Layer 8 of a small transformer language model trained on English Wikipedia (12 layers, counted from 0, width 128).
A neuron's activation on a vector x is GELU(weights . x + bias), where the dot is the dot product.
The model reads these tokens: "20" "05" ")\n" "-" " " "30" " Gu" "ys" " in" " " "30" " D" "ays" " (" "S" "im" "on" " R" "om" "ant" "ic"

The vector x that enters this layer's MLP at each token. A number n stands for n times 0.0089.
0 "20": -32 40 -98 107 50 3 30 -42 -53 -42 -22 -26 -23 -32 97 -89 -17 62 -80 -13 28 -152 80 -75 -55 -42 -56 -176 -42 -82 188 -7 44 18 52 -19 -101 -48 25 -21 29 41 91 -64 -91 34 -86 -37 -20 -32 79 31 -43 99 62 -138 -61 39 -59 -33 -60 -4 22 26 77 -7 403 -63 46 33 -17 90 -7 -5 62 -2 -54 42 -36 20 -51 -21 -37 18 54 -116 -19 16 -101 -16 -6 61 29 78 82 164 -23 93 117 -27 17 -18 21 -30 1 -39 32 -23 -4 0 16 131 -85 25 -114 -101 -9 1 93 -18 34 -27 -103 4 -35 76 32 31
1 "05": 26 -102 -143 3 -57 116 39 64 -105 -6 -56 17 -13 -75 159 131 75 1 145 69 33 -51 -26 -96 -10 -331 4 -121 -37 44 72 20 18 100 -44 -100 48 3 -121 96 72 28 173 -26 -106 4 -103 38 -13 -3 -59 -117 -53 17 2 -289 -86 92 -175 76 -107 -191 92 164 121 -98 172 12 80 -25 -32 156 323 125 269 7 147 150 85 103 -100 -58 9 -13 77 -109 -64 105 20 -195 131 -54 -105 -220 116 131 -13 175 70 -13 -4 -56 -55 -41 57 79 69 -58 59 -19 -59 189 155 29 -26 -38 -16 -55 40 -10 -59 85 -241 -21 -207 13 83 -416
2 ")\n": -50 -193 -93 -37 14 6 -22 25 -212 46 -143 95 -177 -19 78 158 93 -124 -26 45 63 -147 49 -85 -176 -208 124 -54 -24 -64 218 60 -15 217 -68 -193 20 -54 -102 15 139 160 -7 -172 -122 108 -182 7 37 152 26 -108 25 52 -3 -48 41 55 -134 -87 127 -191 141 26 90 -220 155 26 -203 9 31 174 294 24 11 -49 55 196 -10 18 -98 -87 115 125 129 44 -12 33 -59 -207 164 78 -23 -16 140 13 -78 3 66 17 73 87 -99 -26 -8 -65 89 98 50 -23 88 40 70 84 -59 102 -102 -100 128 3 68 21 -140 24 -253 62 75 -296
3 "-": -203 -214 -277 11 -63 -46 19 228 -27 -26 -148 156 111 -48 9 96 62 -67 6 168 37 -117 -65 -35 -138 -192 6 54 32 19 112 -48 -41 207 -36 -101 67 20 90 -67 215 13 38 -199 55 -53 -171 83 8 -29 -53 -124 -69 47 81 -143 -142 -18 -34 -126 16 -160 -30 125 123 1 160 -21 -95 -8 -70 -4 260 78 52 80 -122 79 -27 108 -133 5 186 10 120 91 50 14 39 -183 154 71 10 -35 189 14 -7 -119 -57 38 6 -42 -24 30 58 84 93 86 10 -155 72 70 -33 102 -159 102 -50 -135 207 42 -27 119 -150 -62 -222 148 198 -174
4 " ": -152 -174 -145 70 -13 4 -194 171 -73 46 -97 39 128 -113 82 63 -25 -82 100 188 128 32 30 -179 -31 -16 40 -115 138 234 7 27 83 92 61 83 159 -57 13 -77 122 134 40 -178 -102 41 -93 -68 -43 69 -188 -139 85 121 120 27 -199 -3 -364 -130 -15 -210 32 262 39 -44 107 -35 -67 -96 105 222 301 74 -44 -85 -84 19 8 47 -166 30 215 -107 40 27 -38 17 -89 -34 179 44 27 -74 28 -51 -79 11 -168 75 6 -7 -141 -40 -37 273 181 159 66 -57 -171 94 0 22 12 22 -84 0 135 48 66 -51 -129 -41 -226 191 38 -215
5 "30": 10 -104 -133 -9 -49 132 66 120 -69 -21 -148 -15 64 -127 -22 123 73 -79 269 87 1 -57 -61 -200 -208 -36 41 -145 125 154 -35 -17 -7 12 9 -187 172 39 11 -73 141 -14 123 110 7 39 -79 -81 5 39 -169 -258 75 8 94 -31 -92 151 -204 -100 7 -155 98 312 116 14 159 109 -54 -129 -26 133 475 34 108 50 -69 43 78 40 -278 -72 62 -10 172 53 -58 -92 86 -36 55 -15 -16 -35 27 79 15 22 -128 143 26 15 -115 -183 -117 40 124 -35 -29 -90 -49 86 9 -64 86 54 -75 -116 47 22 150 171 -340 -102 -11 89 131 -258
6 " Gu": 68 -125 -170 -145 -93 85 -36 220 -68 -76 23 48 304 -19 -1 -66 51 -52 237 123 119 -63 -19 -274 -105 -45 152 -286 50 54 -103 -145 179 68 -192 -115 232 126 57 -93 48 152 -62 -204 62 189 -179 -43 -130 108 -123 -86 -81 -154 40 -195 -39 -154 -122 11 -106 -20 124 214 30 -162 55 26 30 -151 137 245 -78 13 98 -125 65 -49 84 111 -231 -100 177 -128 179 105 16 116 36 -111 146 -15 92 3 83 111 -1 -71 -96 -31 13 -19 2 -22 -8 38 76 53 -62 -17 140 -71 94 37 96 54 62 -32 126 82 -13 108 -71 44 -91 36 23 -150
7 "ys": -12 -137 -65 -134 24 4 108 -4 43 53 -169 160 118 -157 30 -134 -3 -51 -113 117 105 40 12 -152 88 69 189 -28 113 -29 -238 -86 -1 216 -82 -256 126 -87 -264 -60 13 116 -110 -61 -95 87 -64 44 95 82 -317 -121 120 75 73 -19 -118 -135 -77 104 -46 -126 102 188 50 -9 132 276 113 -86 -79 182 158 117 68 -101 -50 -32 4 83 -212 -90 -23 40 26 104 94 -57 -25 -56 169 9 -49 -143 145 266 -112 -47 -69 75 99 -81 82 60 22 169 -9 146 15 -126 12 67 346 -41 10 -52 -19 36 61 2 -44 38 -194 -134 -107 -28 -10 -63
8 " in": -99 -115 -141 -109 -171 -19 2 129 40 -53 -120 66 43 49 165 -53 -20 -221 56 -46 160 -117 -142 -179 -148 95 164 -23 88 71 27 -3 -70 52 76 33 72 6 106 -87 224 136 62 -100 182 -8 85 -34 -95 59 -233 -319 58 -137 -104 -18 -129 61 -27 43 -147 33 -20 114 169 -100 194 202 -108 4 14 54 185 62 148 -25 141 -4 55 46 -161 -86 97 14 -53 228 -127 119 53 45 69 49 -146 -88 -5 172 -32 -116 -116 -80 -1 -7 -11 12 -9 -22 22 100 2 -61 90 164 216 110 -3 -146 -40 63 24 -159 79 62 -292 -65 -115 47 124 -98
9 " ": -110 -217 -199 -36 24 131 -12 147 95 14 -117 151 117 -26 151 -120 -59 -311 180 222 181 -10 -114 -196 -31 33 226 -79 128 337 -60 29 70 65 119 178 112 55 -96 -99 72 136 91 -63 -131 151 6 -54 -90 39 -136 -86 110 82 6 -152 -221 59 -226 -25 -26 -92 17 362 88 -112 46 70 -58 -12 11 107 250 92 -19 -161 32 40 -20 51 -252 -8 235 -142 -88 83 -73 -65 -82 -40 31 28 7 -54 -3 -117 -63 10 -163 139 45 45 -175 -15 42 154 70 107 35 13 -143 74 -55 -55 7 29 -92 108 -24 -55 50 11 -126 -61 -234 101 38 -24
10 "30": 132 -124 -220 -78 -33 232 75 119 67 -10 -172 29 -38 -212 72 16 36 -283 269 173 47 -120 -68 -147 -180 -4 120 -88 113 209 -97 22 30 -17 92 -76 184 93 7 -99 31 -23 180 141 -9 64 -30 -35 -25 -38 -135 -201 91 -21 -93 -138 -85 255 -47 -18 -67 -51 75 397 93 -82 70 108 -34 -3 -92 79 406 40 83 -3 85 75 83 76 -363 -72 127 -60 67 108 -96 -103 69 -98 -14 -32 -60 -45 -41 -4 -46 49 -228 135 67 37 -124 -148 -113 4 69 -54 -13 22 -42 94 -6 -46 77 6 -36 -18 17 -42 44 221 -249 -41 -83 121 119 -108
11 " D": -78 -175 -97 -100 12 59 77 265 -80 -5 -71 68 197 -93 8 67 15 -189 323 145 -45 127 -34 -279 -120 -113 179 -289 8 286 -143 4 115 71 -78 -373 47 -34 31 -57 85 147 122 -60 -93 138 -47 49 -118 71 -18 -74 -13 -109 -31 -288 7 -64 -24 -34 -10 -34 7 241 -90 -115 86 30 189 -5 -101 23 282 -34 62 -117 -41 -29 50 60 -280 -12 145 -47 41 141 16 63 -7 31 63 -96 -42 -117 77 -14 -75 48 -150 43 91 26 55 48 -13 47 90 264 118 -64 199 0 146 -22 -50 -6 -11 30 37 -84 -25 -149 -125 146 -137 44 49 -56
12 "ays": -63 -231 -270 -97 45 80 46 50 52 112 -227 62 -13 -98 94 59 -13 -30 113 150 -61 -23 -134 -240 24 96 100 -13 -60 23 -143 -22 -57 238 -115 -174 206 -65 -214 -98 -32 215 193 -188 -14 119 14 88 -102 106 -127 -203 181 115 85 -138 -75 30 43 20 51 -23 38 214 13 -121 7 69 205 -121 54 119 221 107 137 39 108 -1 81 7 -179 -23 -91 -33 18 -43 96 4 164 -13 49 23 -147 6 151 108 -33 -17 -79 -49 42 -99 -112 71 -18 97 -34 -75 33 -209 -24 152 287 -141 41 -137 -34 87 76 -3 13 -146 -96 192 -109 63 209 -218
13 " (": -58 -133 -117 32 -39 -81 32 97 -40 -123 -135 138 173 194 181 -67 140 -173 192 109 111 -46 -139 -81 -159 27 14 32 47 164 76 62 28 167 165 -35 27 -3 45 -12 114 130 -59 -134 -35 22 -7 -11 83 151 -166 -153 99 -102 126 -134 -33 -5 -11 71 -12 -175 7 24 65 -48 63 101 -170 -82 -214 21 324 -152 2 -122 135 151 39 119 -237 -78 116 -94 -29 -45 -21 136 -118 -93 130 -7 -123 -54 144 32 -141 94 -130 -21 -41 78 -208 13 102 53 102 108 42 -150 -18 25 105 -109 41 -110 -16 36 -168 205 110 -136 -275 7 -228 61 297 -66
14 "S": -11 -311 -106 102 -39 63 62 96 -125 8 -4 -103 134 -51 -57 13 27 -155 170 269 96 205 -146 -187 -203 -163 45 -139 144 1 -262 29 151 22 126 -23 -83 -146 108 -148 219 140 76 -53 51 21 -106 -24 122 98 -129 43 131 -3 -52 -176 -56 -4 33 -17 -112 -123 -8 132 44 59 138 76 -54 27 -85 232 145 129 80 -111 131 24 75 73 -72 -30 21 98 -17 55 96 91 -47 -112 -7 -31 -118 -120 -6 -33 43 -48 -177 -1 -1 -68 -7 -19 -31 -46 153 72 84 -221 37 112 18 -164 44 139 -168 -46 13 78 326 -78 -229 -115 -58 19 115 -13
15 "im": 53 29 54 -206 85 77 168 88 98 -24 21 14 101 -122 15 148 -81 -87 231 220 -46 30 -48 -124 -161 -87 117 -70 107 126 -244 96 53 85 -2 105 38 -20 -43 -152 148 113 -11 -183 160 38 -251 8 23 110 -208 -46 6 5 71 -100 -252 -15 -21 141 128 67 56 244 -56 -73 89 126 -140 27 -205 -33 83 220 -57 0 29 96 -98 110 -304 140 -99 22 73 61 100 97 110 -96 45 -74 -208 -46 79 75 -159 -69 157 11 106 3 14 -95 -179 74 107 -6 107 -48 9 74 -80 -293 -106 32 -140 -22 58 -33 14 58 -105 -29 -184 -88 79 -23
16 "on": -32 -91 -78 -122 -28 -8 -64 35 -109 -142 91 124 23 47 -73 64 64 -102 129 128 88 15 36 -21 17 -125 70 -191 -21 50 -237 20 134 155 108 -63 214 110 -65 -170 38 -13 -149 -148 28 -65 -107 95 -119 280 -129 -251 103 21 87 -43 -114 119 -41 38 -56 -7 15 111 17 -4 69 284 -83 31 -143 52 156 -95 -73 100 26 119 -23 187 -162 172 -173 -43 -171 131 -19 244 70 46 -4 194 -40 -81 48 1 95 -2 -380 141 20 37 -139 -15 22 -34 47 -10 101 -203 -61 173 132 -240 -125 73 -3 -63 69 -56 20 192 -81 22 -182 -55 199 -53
17 " R": 66 -120 -118 -15 -17 54 -21 155 -177 -64 -77 -10 32 -63 -55 7 -28 -78 115 57 -49 106 -12 -99 -115 -174 209 -438 57 413 -84 55 225 51 299 -15 81 -105 -61 10 51 122 -46 -105 -38 -63 2 -107 -152 214 -62 -233 41 -122 -26 -159 -82 -80 -9 -52 146 2 187 102 45 -40 64 75 136 -8 -209 -13 289 45 -100 -140 57 -62 8 -26 -55 57 133 -11 156 134 43 -45 38 7 -47 45 -251 -104 121 117 -52 -56 -123 22 -87 -121 -3 25 -68 90 101 146 -31 -12 236 169 121 56 45 95 48 71 13 -37 3 6 -274 75 -237 46 45 -23
18 "om": 57 -92 -79 -88 22 -9 151 -17 22 -53 23 210 118 -205 44 76 169 -200 180 73 -96 92 75 -98 -156 -151 178 -229 -49 116 -157 65 31 -16 -123 -135 158 -77 -201 -101 -86 55 124 -200 89 19 81 -42 -123 164 -37 -181 102 -92 83 -103 -95 -117 -151 38 86 63 72 408 -33 -43 35 87 -100 105 -270 208 -90 -52 -38 -53 66 78 -105 109 -217 -36 140 -89 124 177 141 137 95 18 -94 -61 -126 -1 34 15 -47 -230 67 118 259 37 -115 -78 16 72 132 -103 14 -112 -2 122 50 -11 -33 -55 -47 -18 104 -74 63 95 95 15 -72 82 125 -21
19 "ant": 23 -285 -116 -46 -75 62 -161 -71 -145 -109 -24 95 120 -55 40 113 34 -115 49 88 -66 125 16 73 -90 -44 252 -200 -156 -26 -195 -11 142 18 90 -182 137 147 -129 10 35 39 -64 -177 61 129 -19 -46 -95 0 -115 -180 43 -94 43 -42 35 36 22 184 -22 -94 -17 111 -10 -145 93 28 39 -129 -379 219 166 230 -62 -34 86 -21 30 193 20 72 -101 -137 38 -39 68 101 49 76 96 113 -258 45 66 39 264 -17 -154 -42 25 20 -144 -133 104 -65 134 84 40 -131 129 74 129 -190 8 -36 -116 37 59 -127 94 239 -155 164 -72 139 255 -46
20 "ic": 8 -230 -258 105 -99 108 24 95 101 -9 13 63 -6 92 119 80 -141 -53 -7 18 38 -49 19 -105 -186 -207 271 -149 43 78 -99 17 16 76 -45 -151 27 -109 -17 -64 16 106 -75 -152 92 56 70 156 -68 46 -19 -322 -161 37 152 -142 -92 24 -33 178 75 -102 77 232 146 -40 171 17 82 -5 -252 198 166 145 28 -70 91 -140 -30 86 -29 148 -113 -30 15 -52 -11 14 150 96 -61 -5 -240 -43 206 70 28 -27 -136 -50 68 -175 -182 -3 54 -1 9 108 -16 -61 -41 107 244 -89 53 -19 -6 56 -45 -64 78 274 -106 116 -181 24 80 -97

Each question shows the input weights of one neuron of the MLP. A number n stands for n times 0.0026.

n225 (bias -0.171): 10 -46 22 87 36 3 -244 58 46 -101 -125 -66 103 46 70 -195 -127 78 50 -326 -202 121 46 -186 -123 43 96 -13 66 44 60 29 -264 -45 172 132 -156 -3 30 71 -104 -40 77 -63 -33 30 -60 -145 24 76 35 74 105 -10 3 327 -20 -30 -219 -179 49 -214 -156 -179 -46 135 -31 -36 112 -16 -122 95 -96 166 26 -103 -192 7 10 -62 -42 93 -45 -88 -103 -62 65 54 26 50 -36 -101 43 -184 135 60 -73 -106 -40 -97 44 -36 217 61 52 -3 79 -152 -24 102 -263 21 -134 -145 -23 20 -71 -20 -69 24 -160 -154 -30 39 -125 62 -136 -77
It fires most on token 4 " "

n11 (bias -0.033): -17 -122 -36 -10 -214 -219 -14 -77 274 31 -76 -130 -7 10 -24 4 110 26 201 13 56 -135 -27 45 -24 169 -59 95 -52 -26 -81 -142 -112 -53 -87 122 -312 109 112 40 -17 52 -90 55 149 34 163 58 60 -78 88 -111 31 -75 164 154 -38 76 59 178 -58 -133 -215 -45 -136 -153 185 -57 177 44 113 68 -63 -199 -41 -14 -56 55 -34 138 12 -41 -32 -52 -186 49 171 66 136 68 130 66 186 -278 65 20 65 -183 289 0 -31 -149 97 106 -14 -25 -99 24 101 51 250 53 -76 184 -99 -21 109 59 -64 -131 -46 24 10 -104 -125 7 -164 -86
It fires most on token 8 " in"

n16 (bias -0.136): -91 67 -106 29 -3 -66 13 -97 48 59 104 195 -76 -35 16 -94 -198 67 -148 -93 72 -105 71 123 -36 42 25 -126 -104 -74 92 -93 116 -155 63 53 -71 -97 -26 -47 -33 23 79 28 -58 149 43 48 -33 -10 217 144 174 122 114 130 -69 16 -125 60 22 32 3 -89 87 39 -172 -103 122 23 -101 111 -53 -42 61 -153 125 16 175 3 35 -217 226 16 -195 107 19 72 74 0 -227 -151 33 58 -18 -49 -205 20 -140 219 -259 16 -95 0 165 107 -37 -30 109 26 -217 147 -38 58 -140 55 120 131 78 -245 53 58 209 -112 -134 51 -84 94
Its three highest activations, in order, are on tokens 9 " ", 0 "20", 18 "om"

n214 (bias -0.221): 32 3 -67 -38 -310 32 83 -55 140 10 12 47 61 -12 66 198 -254 -33 92 -49 -36 -222 -63 -299 -94 -76 -12 119 -187 18 152 22 -91 -174 -166 96 -116 122 -34 36 99 44 -10 -72 115 -185 124 94 109 -25 -90 110 19 101 -43 30 25 -150 77 19 -19 -53 -158 -75 -41 231 72 -143 100 97 139 -3 70 -120 -31 -19 -96 -25 101 -56 71 -31 216 32 -3 -65 -6 -51 91 12 72 -89 143 -65 -101 50 120 142 -40 -49 16 -90 319 87 101 71 -126 -102 71 112 107 104 -76 -41 -82 32 -30 98 -144 -42 21 -72 95 -53 -103 52 -41 -58
On which token does it fire most, and how strongly? 3 "-", at about 0.85

n270 (bias -0.145): -232 75 177 -35 41 104 52 10 -137 -55 -75 -26 -138 -120 -87 -66 -17 -94 52 130 -53 -214 -93 55 -218 188 -43 105 -167 122 -76 -6 118 -41 -20 -13 -84 138 118 0 -59 -42 75 -67 35 -3 -94 -245 -36 105 -37 -107 67 -27 31 65 -107 -7 163 -88 0 -45 -178 -143 -35 -45 240 -266 -77 -89 -121 -266 -3 16 210 129 104 -3 -55 -142 49 -13 -94 13 -25 13 -72 256 35 -182 32 -49 55 -51 -100 -103 29 59 -132 -211 72 13 66 -30 -124 -90 149 0 -190 -64 50 -10 12 -13 19 -90 -47 97 -97 -53 -43 -19 117 126 -12 3 -141 156
It fires most on token 8 " in"

n323 (bias -0.202): -9 -8 64 9 -194 -37 86 -22 104 -156 -44 -78 147 -157 -24 9 240 96 79 -50 93 -63 -166 0 84 -8 3 -143 0 -52 -111 -18 0 -67 -119 18 21 57 -69 122 -174 -163 28 52 -27 -57 43 -126 -9 -117 164 -56 -42 232 24 101 79 70 -153 43 -140 -27 -113 86 54 6 25 -6 -153 84 -110 -11 201 30 -39 136 92 78 99 0 60 -75 31 40 225 -236 124 -140 144 63 -6 9 -121 75 -171 3 -63 31 124 18 68 36 24 -121 47 34 168 -141 -114 -51 -143 -99 -12 180 202 -9 50 36 -103 -90 0 -27 191 -27 40 -124 -142 -38
Its two highest activations, in order, are on tokens 5 "30", 18 "om"

n474 (bias -0.160): -29 65 24 -44 -139 22 51 -3 3 -35 223 51 209 53 -167 234 82 151 -61 -43 -49 -158 -19 -82 63 208 -97 47 21 -42 12 -205 -22 18 -154 0 51 44 122 -6 6 -16 192 -6 28 57 191 81 -3 113 24 152 128 -98 -9 -45 51 -42 -74 19 81 -6 211 -57 3 16 13 -87 -116 157 -142 48 -30 149 3 41 -83 88 -126 -59 40 -54 7 141 175 -140 -89 60 -35 -188 -157 -6 -19 37 161 72 -16 39 217 22 -135 -34 49 13 3 101 65 10 177 84 143 -52 -234 -104 -54 67 -186 -41 -59 -46 9 100 73 -310 -77 157 -126 55
Its three highest activations, in order, are on tokens 15 "im", 0 "20", 3 "-"

n420 (bias -0.114): -87 124 18 -86 -144 38 -78 28 -27 53 107 -166 -78 -12 -237 -76 -83 -107 -41 61 83 96 12 71 142 34 59 -122 -96 70 -44 -313 58 -99 9 296 -25 -132 -202 24 -88 68 -44 -15 18 -31 -25 -73 132 -150 -38 -31 21 -32 304 194 -40 -3 -69 -44 -52 31 -13 -181 0 147 80 -24 125 -70 -38 -15 -15 -93 46 25 -109 -18 34 -55 83 -194 54 -13 -117 57 51 9 211 -47 114 -53 149 55 -35 9 56 85 37 0 129 -67 -156 -38 -125 -60 -57 41 104 88 -89 121 98 34 95 -204 -9 136 182 0 68 -107 -37 -64 -95 196 -120 -39
It fires most on token 4 " "

n434 (bias -0.086): 87 158 -68 32 19 -49 52 95 133 3 -133 -67 -171 179 -38 10 7 -33 -32 104 0 60 -105 51 -41 178 -117 -139 -112 58 -193 -44 0 -40 -65 81 26 -22 -73 -22 -45 67 139 121 -271 -64 -123 9 258 -86 18 -74 -79 -166 -3 162 106 155 -165 85 9 136 -63 3 -171 -22 106 -41 143 -143 -69 -88 -34 -176 -22 -61 -113 178 32 -160 -144 29 -130 -3 62 56 19 -13 79 78 102 113 -100 13 -3 175 -93 -167 94 -116 -111 -57 0 43 56 -26 -26 -143 -117 183 -135 -86 12 -133 51 -266 -105 -128 -27 -40 -101 110 77 -204 33 156 42 -96
It fires most on token 10 "30"

n183 (bias -0.132): -252 6 -202 -22 65 -161 155 65 151 -193 -95 -264 195 72 -79 -52 7 3 100 -131 150 106 -168 35 35 -6 113 -63 162 -220 -84 -175 -38 105 126 -39 -51 66 -28 -9 -126 73 -64 -91 -66 3 189 107 -13 -164 188 -53 13 43 -37 43 -96 90 113 -42 50 -41 -146 -145 -129 145 -50 44 -73 -60 -12 -70 25 54 91 44 -103 60 -70 122 -63 -6 -26 -152 -49 36 155 74 -101 126 76 -225 -118 -50 48 -139 22 59 -70 53 -91 -98 -77 -147 -56 -39 -118 -145 -36 -79 -111 -36 -110 -28 -194 -96 -117 131 102 3 -64 -97 -42 -28 116 78 -114 98
On which token does it fire most, and how strongly? 13 " (", at about 1.3

n483 (bias -0.196): 81 -9 3 -84 -76 -132 -168 -103 -179 -3 72 58 6 64 3 213 -268 116 52 -92 16 13 113 -23 188 -87 -56 -26 -67 -77 -21 -64 -261 -19 -72 53 87 58 225 19 -26 26 -10 25 -61 -103 101 -22 30 100 182 -42 67 273 -19 22 -13 141 -23 -138 61 -32 -34 -9 -55 -71 17 147 -157 -19 21 111 -50 166 -77 -149 -59 161 -97 -67 67 -45 7 33 -245 -37 126 130 -64 -46 -45 177 -65 205 18 -6 -39 -63 -98 -16 -60 26 120 -137 -20 -54 17 181 -96 -234 -117 170 -171 148 -317 94 -60 -20 -178 100 -44 -163 16 -19 -6 92 -45 113
It fires most on token 16 "on"

n211 (bias -0.176): -53 58 -54 -36 -205 -220 50 -51 139 -110 -44 -75 29 -52 -20 -105 221 59 70 129 -10 -92 13 -105 161 43 -117 -276 40 109 37 -13 -303 -137 -217 -7 10 -13 52 -29 40 -56 30 -165 0 108 -93 -75 34 52 63 -73 36 188 -71 182 -23 0 -13 -10 127 65 -123 -28 -130 163 61 -55 -98 134 12 131 48 0 -250 275 -56 7 -92 74 192 114 -48 133 19 -176 -61 -211 82 152 -75 -103 -30 -19 28 -121 168 128 -207 93 -124 -3 -45 -101 65 -64 -20 -87 -194 -32 34 -139 -193 -49 16 43 -83 69 -68 7 -6 32 -23 -206 -43 22 -69 13
Its two highest activations, in order, are on tokens 5 "30", 16 "on"

n243 (bias -0.176): 46 85 204 88 -105 -152 -50 -130 61 -145 -35 -26 66 -35 -143 -171 -37 58 3 67 -126 -68 -133 -81 3 -130 103 -23 52 -31 203 71 -81 218 155 40 49 36 23 -63 7 46 -86 -142 96 -81 112 155 123 -91 -22 123 52 149 73 212 79 -204 -112 113 -35 -126 -129 -86 126 246 44 -122 -16 146 -58 -90 116 39 10 -42 -33 -55 -104 -48 -97 -45 -112 -53 -167 57 -222 128 172 -200 -94 43 -151 -6 -120 -52 143 187 98 -10 166 61 51 87 -61 148 -20 -36 -30 -71 -161 168 -6 -78 -52 105 136 29 -61 -60 50 71 203 150 -61 -86 -52 148
Its two highest activations, in order, are on tokens 16 "on", 15 "im"

n271 (bias -0.174): 182 117 10 198 167 188 17 -51 -140 130 -73 -26 -176 -13 72 -10 96 -6 -100 10 -159 7 -119 -16 208 -43 -67 10 3 22 -187 52 131 163 -181 20 -26 23 -98 105 164 116 -10 160 -101 -174 40 26 135 26 -164 43 -166 151 -10 76 -23 -13 130 356 0 193 96 91 -101 -3 -48 -20 105 -20 115 -248 -19 -66 -85 -194 0 190 -3 -237 130 -36 -93 -150 -122 -7 10 76 -230 -19 -109 216 -56 7 37 95 -89 -3 24 48 -47 23 -100 -51 45 133 51 -23 -101 124 3 3 133 -115 -66 -7 156 20 72 -75 -193 -23 -53 16 -56 -13 40 19
On which token does it fire most, and how strongly? 7 "ys", at about 2.5

n373 (bias -0.208): 221 83 111 -260 -29 -77 47 77 91 53 13 49 -156 -100 -249 -64 -54 37 93 103 279 -20 229 30 79 12 -161 -55 -40 6 -12 -68 0 -29 80 -120 -95 -65 153 -16 57 -43 -83 121 -71 -10 10 6 -13 85 28 -55 114 -95 42 91 60 110 3 -33 -217 78 86 99 156 -143 123 100 42 -127 -34 -131 47 -168 104 66 86 -29 -52 -136 15 13 -174 -146 -64 -155 -144 83 170 -96 -29 142 149 68 -25 -114 -7 -40 51 189 124 185 90 -7 181 -24 14 50 -13 -136 -186 149 -136 -16 -23 -165 -35 43 65 -37 -44 -175 175 -145 74 -266 33 124
On which token does it fire most, and how strongly? 16 "on", at about 4.5

n126 (bias -0.186): -3 -40 104 80 -126 -56 -3 -193 -85 -6 3 80 -60 -258 -9 -64 83 203 -306 121 -206 10 52 -19 302 49 -193 31 17 -50 -35 -33 -21 -111 6 -41 -96 -175 18 -200 66 108 28 -76 -122 34 78 21 136 40 -18 -9 82 58 -202 -3 -16 -206 44 47 18 -28 3 -67 15 61 -3 49 168 -21 -107 -217 -60 15 125 52 106 71 -62 -82 178 -225 -135 53 -24 86 42 -59 -34 96 120 -34 53 76 -32 40 40 67 -48 -21 -132 -61 -54 10 -45 -45 124 -38 -50 -171 146 -169 83 -40 167 127 -18 34 51 111 0 -27 -115 182 64 0 31 -84
It fires most on token 7 "ys"

n98 (bias -0.117): 21 -59 116 -81 -26 -21 40 -274 95 155 -6 -78 32 62 66 9 -56 73 -130 -24 127 56 -281 6 69 28 -43 -86 -68 -117 -110 44 -18 -105 125 -40 -126 -81 -86 58 188 -24 -58 23 -38 -86 121 6 92 -167 -40 133 3 -62 -114 -34 91 79 128 131 -36 9 -25 20 18 36 78 44 -125 -9 -42 114 127 -18 -50 -132 -209 -167 42 -41 -59 87 215 -21 -99 -3 -67 160 125 -105 -164 -145 33 181 68 -96 9 -108 8 -15 52 -104 -202 -6 87 28 136 -183 119 -44 -12 22 -58 21 -204 -57 -61 190 -62 -77 -112 -160 -12 3 -34 176 -57 122
On which token does it fire most, and how strongly? 14 "S", at about 2

n113 (bias -0.120): -115 -6 -6 -204 -69 -41 50 -143 24 -3 -119 -59 30 39 -28 114 -224 197 -47 18 -69 -45 -244 -161 19 6 -27 125 -108 21 -146 -79 6 -45 -204 -22 65 138 162 -18 -34 -139 16 73 -43 -89 -25 208 161 150 -88 108 -119 61 39 -50 47 -53 -91 69 -153 -12 94 -12 -135 175 122 -40 -21 -67 70 103 -131 -9 67 3 -28 25 89 -243 -44 28 -132 -81 60 73 -60 59 -34 -26 65 103 165 9 -3 74 -49 -212 -138 -76 69 -208 -144 314 35 67 -134 -122 183 37 -203 108 -33 -28 -3 65 39 -25 -10 -35 -50 31 19 -106 116 -27 -52 21
On which token does it fire most, and how strongly? 7 "ys", at about 2.7

n80 (bias -0.220): -98 -91 32 -71 134 -196 -193 22 57 -22 50 0 18 99 49 28 -73 78 -142 159 21 111 -199 58 89 131 97 112 -81 29 52 30 -18 59 -121 59 -40 27 24 -115 -71 -15 81 99 -97 12 -99 124 -94 76 20 48 -67 175 -60 -44 -3 -146 93 50 266 -85 -166 -23 161 -39 -79 -36 55 -94 0 125 127 -89 -39 -58 217 73 -135 154 44 -61 -22 -59 -74 -135 -102 148 -64 23 64 -19 102 109 17 -168 -46 135 165 99 122 -94 280 9 168 145 13 6 -144 -205 -57 -41 -235 97 -6 114 77 -22 3 -63 15 -21 59 -45 23 84 153 -33
It fires most on token 3 "-"

n300 (bias -0.250): -90 72 158 -80 117 -144 -145 140 220 -94 66 -34 -138 -61 136 -70 134 -3 3 -79 122 -106 31 -145 -71 49 6 -80 -160 -6 23 -91 209 -51 -129 28 -25 -37 31 -182 -69 31 188 281 -158 157 -97 159 98 107 0 180 3 -22 18 124 -78 13 38 -31 6 49 -23 -9 -37 -9 -64 -131 -156 172 212 38 -60 6 107 -170 50 -28 49 -33 -97 92 83 103 129 89 78 -68 -74 -17 -65 41 -62 21 -90 9 -117 -76 144 -76 120 -37 39 0 -22 -281 83 -235 -13 -125 -121 10 98 15 52 -34 15 43 -61 41 116 -70 127 9 98 -109 -3 81
Its two highest activations, in order, are on tokens 0 "20", 18 "om"

n50 (bias -0.167): 126 -32 130 89 -11 -23 -55 -112 -23 -61 -80 6 -22 -45 109 -112 119 -13 -46 146 -83 89 3 -212 97 -32 17 99 -92 8 -22 -59 -162 100 -87 -64 -180 3 51 279 55 29 -177 -147 124 -117 35 51 -41 94 -16 -32 88 137 67 55 0 61 -177 -58 -48 -9 -84 -92 -250 9 152 -200 -62 65 65 -52 22 -40 -96 20 58 111 23 -68 3 91 107 -194 -122 136 22 -40 -43 -130 29 58 29 -6 -81 -43 52 65 89 232 85 6 42 -94 -95 74 -97 -67 111 59 -174 88 -8 -51 11 37 -97 224 -65 18 -25 -71 63 -115 -91 8 -49 78
Its two highest activations, in order, are on tokens 4 " ", 9 " "

n284 (bias -0.237): -85 -197 116 -49 -120 122 26 -60 -87 62 34 -68 13 80 -178 -140 -138 -116 -49 -64 34 7 55 6 -97 -78 -169 0 -74 83 -12 -125 245 79 -92 -40 -165 39 93 6 -23 -42 -7 -83 -58 -223 -69 48 156 -35 -43 168 71 -51 70 177 -20 -85 56 -3 10 39 -98 89 -58 97 243 -74 -10 0 -58 167 -150 124 -83 81 -13 -68 -10 -99 111 297 -51 -118 -132 -224 19 -42 132 -3 -13 -39 -16 -19 -92 -171 -42 -20 128 184 -33 -279 114 43 -287 -27 17 -198 79 -71 63 -214 -131 -52 165 -72 -57 130 57 43 -28 -6 85 3 -46 114 52 -141
Its three highest activations, in order, are on tokens 14 "S", 15 "im", 0 "20"